Layer 10 of a small transformer language model trained on English Wikipedia (17 layers, counted from 0, width 128).
A neuron's activation on a vector x is GELU(weights . x + bias), where the dot is the dot product.

Input weights of the MLP neurons that the questions are about. A number n stands for n times 0.0021.
n15 (bias -0.034): 29 -61 69 -11 51 43 57 112 -108 213 53 -25 -24 195 -29 -10 -49 -81 32 144 11 75 -44 -100 97 -7 -55 86 -202 279 -4 97 -38 73 248 19 146 61 -177 122 298 -53 -211 93 160 120 7 -22 -29 -21 108 -170 -80 14 250 -140 80 60 -4 -247 94 -73 -70 -92 -42 22 -86 -69 205 114 -67 240 -97 -189 85 -138 -52 198 159 -148 -28 139 179 -66 55 -4 -187 293 -99 52 -203 -46 -70 -70 -260 -14 26 33 -43 112 121 -135 110 -14 -138 -129 143 -128 -11 83 -11 -107 -94 59 -61 -121 -135 -39 -102 -158 11 -55 -112 39 130 254 -125 197
n16 (bias -0.054): -29 149 73 -117 109 6 -110 -85 -162 102 -3 -146 55 16 -83 86 62 -6 -9 -204 -35 180 0 -23 -9 9 90 171 -25 121 -257 116 -3 -81 16 148 -29 16 12 184 -117 82 -29 85 -6 156 78 -81 10 -154 -211 -64 -3 24 -147 82 -34 31 -25 50 43 -108 23 -68 -56 -131 200 118 23 162 -156 -91 178 30 56 -65 -140 -57 -50 -35 49 -90 89 55 -94 -3 -193 -175 -58 -20 6 57 10 -10 -70 287 -26 139 -200 3 -85 -77 47 13 6 171 -65 -64 59 0 0 -192 -131 -117 -215 162 46 -53 100 143 97 3 -73 147 -95 195 -110 222
n94 (bias -0.060): 155 -21 -81 -64 -35 -52 76 -32 56 -123 -48 247 -27 82 59 3 190 131 -79 112 -112 80 111 -100 -249 114 255 52 134 -94 -4 147 0 -36 -10 4 71 230 128 272 -79 -14 -39 4 -11 -164 -82 111 95 0 -59 -21 32 -27 -186 -24 179 44 153 -62 -37 54 -294 41 -17 7 -175 77 -85 -125 -168 97 216 -157 14 31 50 -49 72 42 80 40 -122 -214 -222 53 -157 92 139 -262 -32 135 -29 36 -115 -28 -188 -142 52 -325 -10 -67 149 -122 55 -139 43 -74 -79 56 125 -93 95 -98 -7 167 138 -24 81 98 121 -153 -147 7 133 -7 -14 39
n103 (bias -0.043): 116 115 -155 136 113 -35 47 -253 173 -123 -179 -140 -10 -37 -79 37 -46 81 -106 154 -29 54 0 199 -73 3 -26 172 7 82 -72 14 -247 -139 -61 -167 15 68 121 72 -195 -7 -156 -145 22 192 4 70 -44 0 212 47 -76 87 44 -97 -198 39 -122 -72 -98 237 -129 53 109 -138 -58 141 -150 294 46 41 -22 179 185 -81 66 -4 -81 166 55 -4 133 -143 88 300 35 -68 -195 -22 -102 -147 -37 15 -191 -33 88 -4 -101 145 -50 22 82 -25 -39 -187 92 95 11 174 -90 -92 145 136 -100 275 35 -29 -91 -86 295 -110 79 178 -18 0 18 69
n198 (bias -0.209): 214 59 12 141 56 27 55 4 -106 -94 12 4 31 105 12 178 0 11 386 81 -35 -82 150 77 -4 200 -52 -204 66 -155 -294 11 30 -4 157 -4 -80 153 -201 -12 36 -257 -294 -53 -28 -119 185 -85 -231 -39 -44 -87 155 121 -190 -106 -4 -134 -31 -70 69 -92 -190 -62 108 95 -55 182 -8 -52 170 150 -28 -34 174 19 44 59 50 131 -4 173 63 117 153 -210 65 117 -12 226 179 141 -206 -129 -71 -55 44 -104 -138 -41 -51 -127 70 43 -241 -130 92 168 -365 67 90 -12 233 -180 -47 20 183 -230 199 226 -23 -102 -98 -191 51 -161 -66 -28
n221 (bias -0.050): 199 -40 3 -60 -43 -127 -36 44 -148 58 32 56 102 -64 -208 12 -51 19 136 -138 92 -30 -248 -78 -172 -41 147 0 -49 41 -132 9 -60 -117 49 7 -13 112 184 178 -64 52 -96 0 37 -90 -97 179 60 -163 71 7 -3 70 80 -43 -60 32 43 183 -195 19 91 -136 -26 -3 3 -73 -23 17 32 -95 99 -32 41 13 3 -310 81 -86 16 -3 0 259 -159 -103 -32 -205 27 168 73 52 263 71 20 50 111 -221 49 -20 173 -57 -59 -10 94 -227 275 211 -19 -46 -69 13 -132 151 -223 -34 -80 -137 208 93 10 -35 16 36 56 -165 69 50
n241 (bias -0.086): -204 3 10 -10 -41 -73 188 -105 -88 81 -62 182 -43 100 3 101 -230 83 -149 23 78 148 73 10 212 74 141 141 -30 14 -75 -48 132 -113 108 -14 -38 -61 -156 -88 124 -104 -17 -70 44 183 99 66 31 -157 123 -125 194 -33 -51 -30 -7 -171 -27 84 -85 -167 -166 192 -145 -27 54 34 -72 -62 113 -49 172 58 -38 -40 -38 -115 129 -34 110 53 -209 200 10 -3 119 -7 -220 -179 -317 -154 38 -38 24 7 34 65 -61 -91 -87 113 87 -37 117 138 -58 -243 183 -68 98 72 3 -56 -181 10 -101 -67 -252 46 33 -129 -125 7 -14 135 144 103
n276 (bias -0.066): 127 -4 102 68 -21 -83 -143 149 -81 320 150 -133 -3 -161 231 99 72 -63 93 -150 -14 136 162 61 -10 171 114 -147 114 145 37 -44 64 50 -175 76 -53 70 24 -115 -43 -125 -110 -40 -18 128 219 -155 -35 14 49 123 201 -44 -7 17 -115 -174 -77 -28 -27 24 -72 -292 3 -21 193 183 146 29 -89 -4 87 141 -7 27 50 -67 141 -67 -124 -242 -126 190 18 -28 -284 0 21 -69 -28 -35 -197 43 4 106 36 -150 224 -171 256 -170 21 -7 -59 17 -268 110 -249 35 77 47 -21 54 -31 -36 -88 -101 89 -113 -28 -37 35 48 -91 -4 -35 -64
n292 (bias -0.142): 306 -143 25 -91 -195 -218 -53 -89 -107 -52 77 182 -277 -168 100 3 -66 215 -63 -14 -46 -29 169 -154 155 -27 -120 -25 -70 -114 -71 89 17 18 36 89 141 -46 183 64 -113 110 -123 -7 -14 -90 -38 -165 47 148 64 -107 166 -14 -36 -117 -62 -108 -149 71 49 -111 117 21 136 -90 -57 -234 156 47 -35 40 54 -96 132 7 -128 54 39 -57 17 22 146 -40 179 -137 70 -91 -117 33 -108 142 209 92 -82 302 55 -62 82 89 272 148 71 50 123 -46 36 -58 -180 -22 -25 -95 14 66 21 124 -90 149 83 -112 120 -273 -261 7 154 -29 170 130
n304 (bias -0.057): 54 -123 -8 -12 152 -4 4 -68 46 60 41 34 45 39 184 -7 -273 29 120 -105 -134 -138 -194 24 22 199 -59 -119 79 8 -174 -302 -172 102 165 -226 148 8 219 134 -86 30 58 91 -252 8 -184 20 -39 -129 90 -62 221 19 -35 126 196 -224 157 8 179 -97 110 -109 60 19 -4 -8 39 215 -151 -146 12 -26 -210 83 -55 -215 26 -27 147 -16 -80 -31 -24 -178 49 -4 -157 196 -23 -202 260 20 239 -104 39 -137 -27 -12 -68 124 49 -191 42 -4 -255 -51 -15 -54 0 361 -123 176 157 67 26 -72 32 144 72 -81 -4 -250 235 -138 27 12
n320 (bias -0.172): 163 138 118 136 119 144 -129 -53 -264 -135 111 71 -76 -109 -51 248 -138 19 69 -50 -43 118 345 -16 -171 102 8 -24 -116 -81 0 -155 -147 72 134 -53 -56 -235 -103 -90 20 -167 -36 183 298 25 -58 113 171 -23 -4 -55 4 -144 -159 -129 -19 73 164 -149 -115 271 -24 -46 -85 -63 47 -91 -128 201 -155 -24 12 -312 -93 -8 -28 138 -81 -12 -91 62 145 125 230 20 142 -8 253 111 99 313 48 194 -138 -158 -68 -128 -142 49 -148 76 211 -98 -27 -8 -80 -4 -23 8 -169 -48 63 -180 184 -64 -42 133 -120 -16 241 -75 -213 74 -197 -4 172 68
n324 (bias -0.082): 69 -127 212 -320 211 54 -7 -170 -51 135 180 -34 -56 -87 -198 -151 33 -39 13 -40 27 75 88 -84 -63 141 -142 -37 81 -92 -72 -69 -46 80 106 -4 21 116 36 17 -213 -91 -124 7 -38 182 -13 28 72 3 -54 -147 -79 -30 7 -61 -36 -93 -20 88 -36 -76 -49 104 100 -45 99 -138 -14 -87 -195 116 -171 46 -113 -37 10 14 -97 93 -197 71 -221 -28 -136 55 234 188 -52 4 34 109 108 35 0 302 -63 66 133 -46 -108 -187 -85 265 37 17 -70 -152 -94 165 0 -237 -27 86 160 21 -115 -44 158 100 61 -7 20 -47 -3 193 112 294
n336 (bias -0.113): -108 -196 66 251 -19 -87 69 266 -73 -116 165 11 119 -86 -27 79 90 29 -177 -26 -4 54 63 -63 93 -103 -16 38 87 -32 109 -55 183 -31 111 -111 90 272 -215 -50 -8 -42 -120 40 159 249 177 12 -39 -129 -191 -166 116 159 -105 -233 152 41 187 153 -265 -108 28 53 -11 43 12 35 -168 161 -30 -36 -253 -426 47 147 -102 142 23 4 88 92 -8 90 -165 31 19 -260 216 60 8 -214 -16 16 -35 -4 12 4 69 72 -8 -93 -160 65 -182 142 -180 -8 311 97 -11 63 -35 7 -38 -180 -26 69 -73 140 -4 0 -300 -193 89 -51 30 19
n429 (bias -0.052): -129 14 31 14 66 -27 -89 222 270 7 34 38 221 -106 159 23 -178 133 44 7 -79 -114 64 67 10 -36 126 -90 -7 32 29 73 -168 -137 17 -75 39 179 -23 -138 -124 3 -87 232 45 268 159 4 297 72 156 -184 17 -40 17 -48 -77 -131 -34 -58 70 -104 -71 -146 -10 -45 7 -66 -137 -109 -44 60 135 -225 36 -261 32 242 -92 -31 17 199 24 39 -241 -45 -3 164 -152 -119 -77 -203 149 135 -3 21 -127 4 155 50 92 -84 120 134 -17 -41 -71 -11 -235 80 152 -18 -42 -30 127 -46 17 -38 -44 126 21 122 -121 113 -83 -167 -158 -88
n463 (bias -0.089): -91 -19 -19 4 50 19 -75 -137 144 16 129 -79 -77 -81 -200 21 -77 -7 126 213 -109 478 -23 46 -146 18 -153 203 141 -90 -75 -29 324 -100 45 -199 65 0 156 68 66 67 122 -121 8 -110 -214 -54 23 149 -57 -79 -38 -102 -19 15 102 -40 248 -34 -106 143 -120 -148 -15 -141 -4 163 142 -158 -33 58 -19 -4 54 -93 97 38 0 -227 65 -217 -94 131 -182 80 59 -347 108 -8 -80 -139 31 -109 83 -65 -107 300 15 43 302 -73 -146 -79 -19 23 281 111 26 114 150 -66 -106 -55 105 119 106 -187 -28 -16 0 -58 -177 34 -151 -112 4 69
n490 (bias -0.054): -167 -3 78 -27 181 35 65 -199 29 -139 98 -45 111 -43 251 -122 -60 -77 32 -3 225 -45 -50 -43 -16 0 56 26 -80 -178 -21 0 -3 -133 -65 -13 125 -84 91 -52 -163 -90 13 245 89 -85 -102 -57 -16 167 -21 -180 -92 -6 207 -87 126 -149 -133 39 13 -88 -160 35 -29 3 -52 -138 -149 -176 0 40 72 0 -107 86 37 29 6 20 197 65 -58 -30 7 108 153 182 -116 31 79 -133 210 140 -52 13 169 -96 52 -135 -64 86 -164 178 -35 114 -90 -89 -80 0 84 113 75 22 -146 -183 91 177 27 -99 42 -90 182 -45 290 -50 -61 -171
n503 (bias -0.052): -175 31 -240 -11 -46 21 0 57 132 32 142 55 -34 114 -69 134 290 -170 20 20 114 -21 64 4 37 -33 -201 76 -229 75 -146 -66 10 4 90 50 102 59 -70 -163 -57 -69 130 -147 24 83 20 93 18 0 263 -132 56 50 49 3 23 159 -307 90 -94 178 217 -75 -47 -21 -73 -10 -254 18 7 86 -28 -30 -354 -122 131 257 -34 136 -33 -120 -93 78 -96 56 -149 139 57 112 -28 -110 36 32 -35 70 -25 -18 -83 75 -141 182 10 14 -7 180 -64 -18 109 -216 -190 -25 -7 212 -45 -81 3 210 142 -149 158 10 -42 -24 104 -60 79 4

Each question shows a token from some text and the vector x that enters the MLP there. A number n stands for n times 0.016.

"Sp": -98 -27 70 55 46 -110 -87 -49 -57 112 -92 3 71 4 109 -110 -8 -113 -1 -14 55 -127 -8 155 82 -74 -18 171 -76 -3 28 69 -79 40 11 -156 40 22 -63 14 76 -31 150 144 -201 -159 2 93 -52 70 138 147 -71 268 78 17 -40 17 -23 -1 -34 -57 -139 -54 22 -75 15 -53 -72 54 -31 -32 12 104 -51 92 -151 -58 -152 126 -35 151 -6 3 6 -52 0 -17 -100 -152 61 50 -36 -57 138 -35 7 -4 91 228 29 113 -111 -67 -77 54 15 86 63 -71 43 -47 -83 76 8 89 -110 -29 179 -221 -62 53 -27 82 -28 70 -114 42
Which of these neurons fires most? n103

"r": 5 -10 -18 -3 -42 -22 -74 -126 -102 25 -99 -2 -106 17 116 49 -37 5 -33 -43 -39 -34 -117 -109 -80 -102 -19 190 137 10 -76 64 -135 -124 -95 -78 79 -7 9 63 56 -97 1 62 -75 -143 184 25 114 81 -7 -8 -12 204 -4 97 -102 183 24 13 -43 55 -47 -27 201 -46 -40 -68 204 44 -13 -89 47 30 -58 -74 -92 -70 -92 -66 -107 151 -16 4 51 64 21 103 -132 7 163 67 18 -89 86 113 -3 152 85 157 -39 16 -21 -34 -60 -25 28 172 -14 -127 39 -20 -201 64 103 -52 -28 90 115 -86 -114 -32 -106 59 9 -28 -92 124
Which neuron fires most, and how strongly? n292, at about 5.7

" for": -74 107 68 -1 5 7 5 -80 42 -59 78 103 -36 1 -63 -157 117 -21 -52 55 -30 -73 15 108 -38 -54 47 -92 23 50 41 96 139 89 15 -118 32 90 -131 -52 29 -18 24 68 -82 -240 106 45 -140 50 114 -29 -8 423 -14 96 20 55 -19 -11 1 122 -21 -65 -26 66 -148 -80 -116 31 32 -109 -89 103 -152 8 -2 -36 -126 -34 -15 -15 71 49 -18 -84 113 -42 49 -103 23 -40 -46 -50 -35 3 6 30 3 159 -24 -44 3 -20 11 -15 51 57 81 59 -46 -55 56 -20 125 -166 -179 140 61 -244 88 172 -41 -73 -28 19 4 -53
Which of these neurons fires most? n503

"ef": 53 -44 71 16 82 -27 -75 -14 125 -59 -14 22 -65 100 9 24 41 -76 -10 -69 -107 -52 -9 21 12 -84 4 194 -45 -54 40 -43 -44 104 149 -84 59 109 -181 41 44 -9 57 -30 -129 -90 151 13 -2 223 202 140 -93 190 -58 -42 -74 4 -12 21 88 -87 -183 -82 67 -68 84 -65 7 -54 95 -98 -22 113 -77 43 -36 -83 -148 -43 -80 107 -10 7 54 -175 91 -25 16 -43 49 -69 -75 -125 166 99 80 72 130 37 54 -5 -61 3 37 -50 -64 -78 82 -33 86 66 -7 -169 88 72 -46 87 159 -95 -193 9 -96 -114 14 -24 -120 43
Which neuron fires most, and how strongly? n198, at about 3.1

".": 7 76 36 -32 -141 -92 24 -15 8 -183 -101 41 34 -36 -15 -94 114 -16 -57 70 61 -27 -111 -73 -28 -55 63 45 72 -74 4 112 25 5 -69 -68 7 74 57 13 12 -13 44 63 -111 -295 172 100 16 -125 138 -65 -11 110 -45 81 -13 -77 17 -12 -64 29 -112 29 83 -5 -87 -130 112 -25 -74 57 74 -5 -44 143 84 -87 -107 20 -11 87 -34 95 8 29 70 7 -13 -189 -78 69 16 -24 -6 -61 -45 -13 37 146 -53 150 17 24 -63 102 40 52 -48 -14 35 -68 -62 -47 49 -168 -97 237 181 -149 -6 -56 -58 -67 79 -17 38 252
The three highest activations, in order: n94, n292, n490

" came": 99 61 48 -13 -31 -104 -26 -61 -111 -5 -125 77 -50 87 -64 -169 68 8 63 69 40 -156 -18 43 25 -75 90 161 -17 -31 -137 6 -51 133 -100 -171 15 54 -127 66 111 -79 -39 111 -161 -160 66 89 -69 117 155 9 -131 146 -24 10 -6 71 -100 39 54 158 -28 -108 25 -102 60 -35 65 53 55 -17 23 158 0 74 94 -98 -49 32 43 80 74 58 88 -88 83 -17 -34 -47 -63 74 17 -27 -51 1 -82 43 43 149 -24 42 -23 -34 -124 45 111 -46 -86 49 -88 -141 -80 -62 47 -233 -68 151 163 -118 -45 96 21 -55 -50 -98 23 107
Which of these neurons fires most? n198

",": 66 -5 3 -58 -48 -49 -18 70 -75 -118 -16 -10 1 -91 -80 -195 43 -67 2 16 66 -144 -37 4 -4 -67 120 133 1 -52 16 85 -63 -43 -58 -130 105 98 -42 -32 51 -23 110 59 -149 -233 183 96 -59 -115 115 -50 -27 72 44 104 -28 44 -34 -2 6 47 -52 27 41 74 -77 117 112 50 -5 -73 78 4 -112 20 41 -85 -167 -6 -53 59 24 76 61 -13 52 -32 -64 -84 -82 -8 -21 8 63 -5 35 1 -6 43 -83 80 29 33 -60 101 14 65 69 112 77 -80 2 -34 121 -306 7 170 15 -160 10 174 26 -67 -154 -12 16 206
Which of these neurons fires most? n503

"s": -113 -16 85 -26 -124 -116 -62 -9 19 -152 -99 -7 86 207 67 -193 137 1 14 -36 -121 -56 -39 61 -58 29 -3 52 29 -124 -10 -32 -5 38 -105 -52 -11 6 -4 37 -15 -88 127 160 -71 -185 65 107 8 -28 -86 133 -22 294 -148 138 -38 -1 57 94 78 33 -1 10 11 -14 -91 -31 79 58 91 -26 22 90 -93 -60 14 -69 -36 31 -40 32 -4 79 189 -19 89 15 62 -118 15 32 37 -103 2 66 38 29 -80 49 -37 59 141 72 -97 12 0 13 32 -64 10 -214 -30 62 82 16 -108 30 99 -270 -52 98 -112 10 -44 75 -175 153
Which neuron fires most, and how strongly? n16, at about 1.9

" reach": 53 1 20 -117 -43 -67 -107 -43 -111 -59 -182 -6 7 61 12 -270 184 93 -65 105 56 -120 -69 26 62 -66 24 95 -55 112 40 17 -39 51 -41 -171 22 142 -134 111 -79 -105 -41 67 -94 -139 200 126 42 179 134 151 -71 148 12 24 -83 85 55 61 0 9 -30 -53 60 -49 -27 -106 28 -11 -2 -24 -66 25 -134 84 111 -57 -71 -68 75 -6 -122 -40 14 -135 -12 9 84 -109 5 47 32 -33 65 -15 -4 72 218 -42 -4 102 -26 -11 5 169 -59 -63 91 46 -52 -5 -59 11 126 -48 -108 -5 140 -159 -94 78 -116 -20 8 47 -14 39
Which of these neurons fires most? n324

" Hospital": -25 83 -10 0 -54 -99 -81 -87 19 51 -75 29 -61 84 118 -8 160 22 -25 20 5 -142 -45 70 -107 -27 30 112 -104 53 -27 86 -137 -129 -15 -131 -94 11 -145 11 28 20 -24 175 -106 -226 132 81 101 111 -18 147 -118 78 90 73 23 82 81 8 -43 132 4 -53 -56 -16 -27 -18 131 2 14 -122 -73 -34 19 74 15 -102 -127 6 13 71 13 106 3 46 -103 -38 -113 14 68 29 -29 -84 14 1 122 77 54 143 -191 36 -69 20 68 68 -71 109 -6 75 61 8 -69 59 13 -104 -183 99 234 -190 -100 15 -37 49 -62 45 -127 106
The three highest activations, in order: n221, n16, n503

"Ge": -19 -1 101 -9 -111 77 -139 -68 51 -24 -46 25 50 -34 3 -152 47 -55 -14 -11 42 -129 66 31 51 -95 5 210 73 74 56 80 -12 18 -79 -45 60 44 -63 18 67 -33 -17 125 -170 -85 43 39 11 173 124 10 34 122 126 -78 17 168 -35 -59 -9 59 -104 10 128 -29 -71 -35 120 -103 -15 -108 144 53 -79 103 -228 -154 -21 -49 -84 154 81 44 10 -121 -32 -85 -144 -164 20 -15 -22 -139 45 27 92 -5 -105 32 3 18 90 -103 99 131 -11 118 72 -75 -21 -11 -64 26 25 -83 -127 46 81 -245 58 -27 -136 -1 -96 137 49 104
Which of these neurons fires most? n292

"th": -108 21 -64 77 -133 -51 -67 -41 82 -11 -129 1 -8 187 13 -83 4 -173 -16 40 -17 -152 -15 -171 6 -91 39 84 199 55 8 73 60 -40 -127 -44 74 -90 -6 5 114 -58 -16 66 -43 -103 228 4 14 40 4 69 -147 162 -138 30 -74 -10 -50 29 -106 38 -89 110 33 0 -116 -97 131 47 129 -70 -61 132 -62 52 -148 -21 22 88 27 5 54 84 101 1 -6 -87 -63 -123 125 71 75 -104 19 71 146 39 66 153 13 47 79 -100 -84 113 -27 142 -20 -184 28 -152 -37 9 18 6 -29 62 65 -145 -158 3 -32 47 -17 36 -32 123
Which of these neurons fires most? n292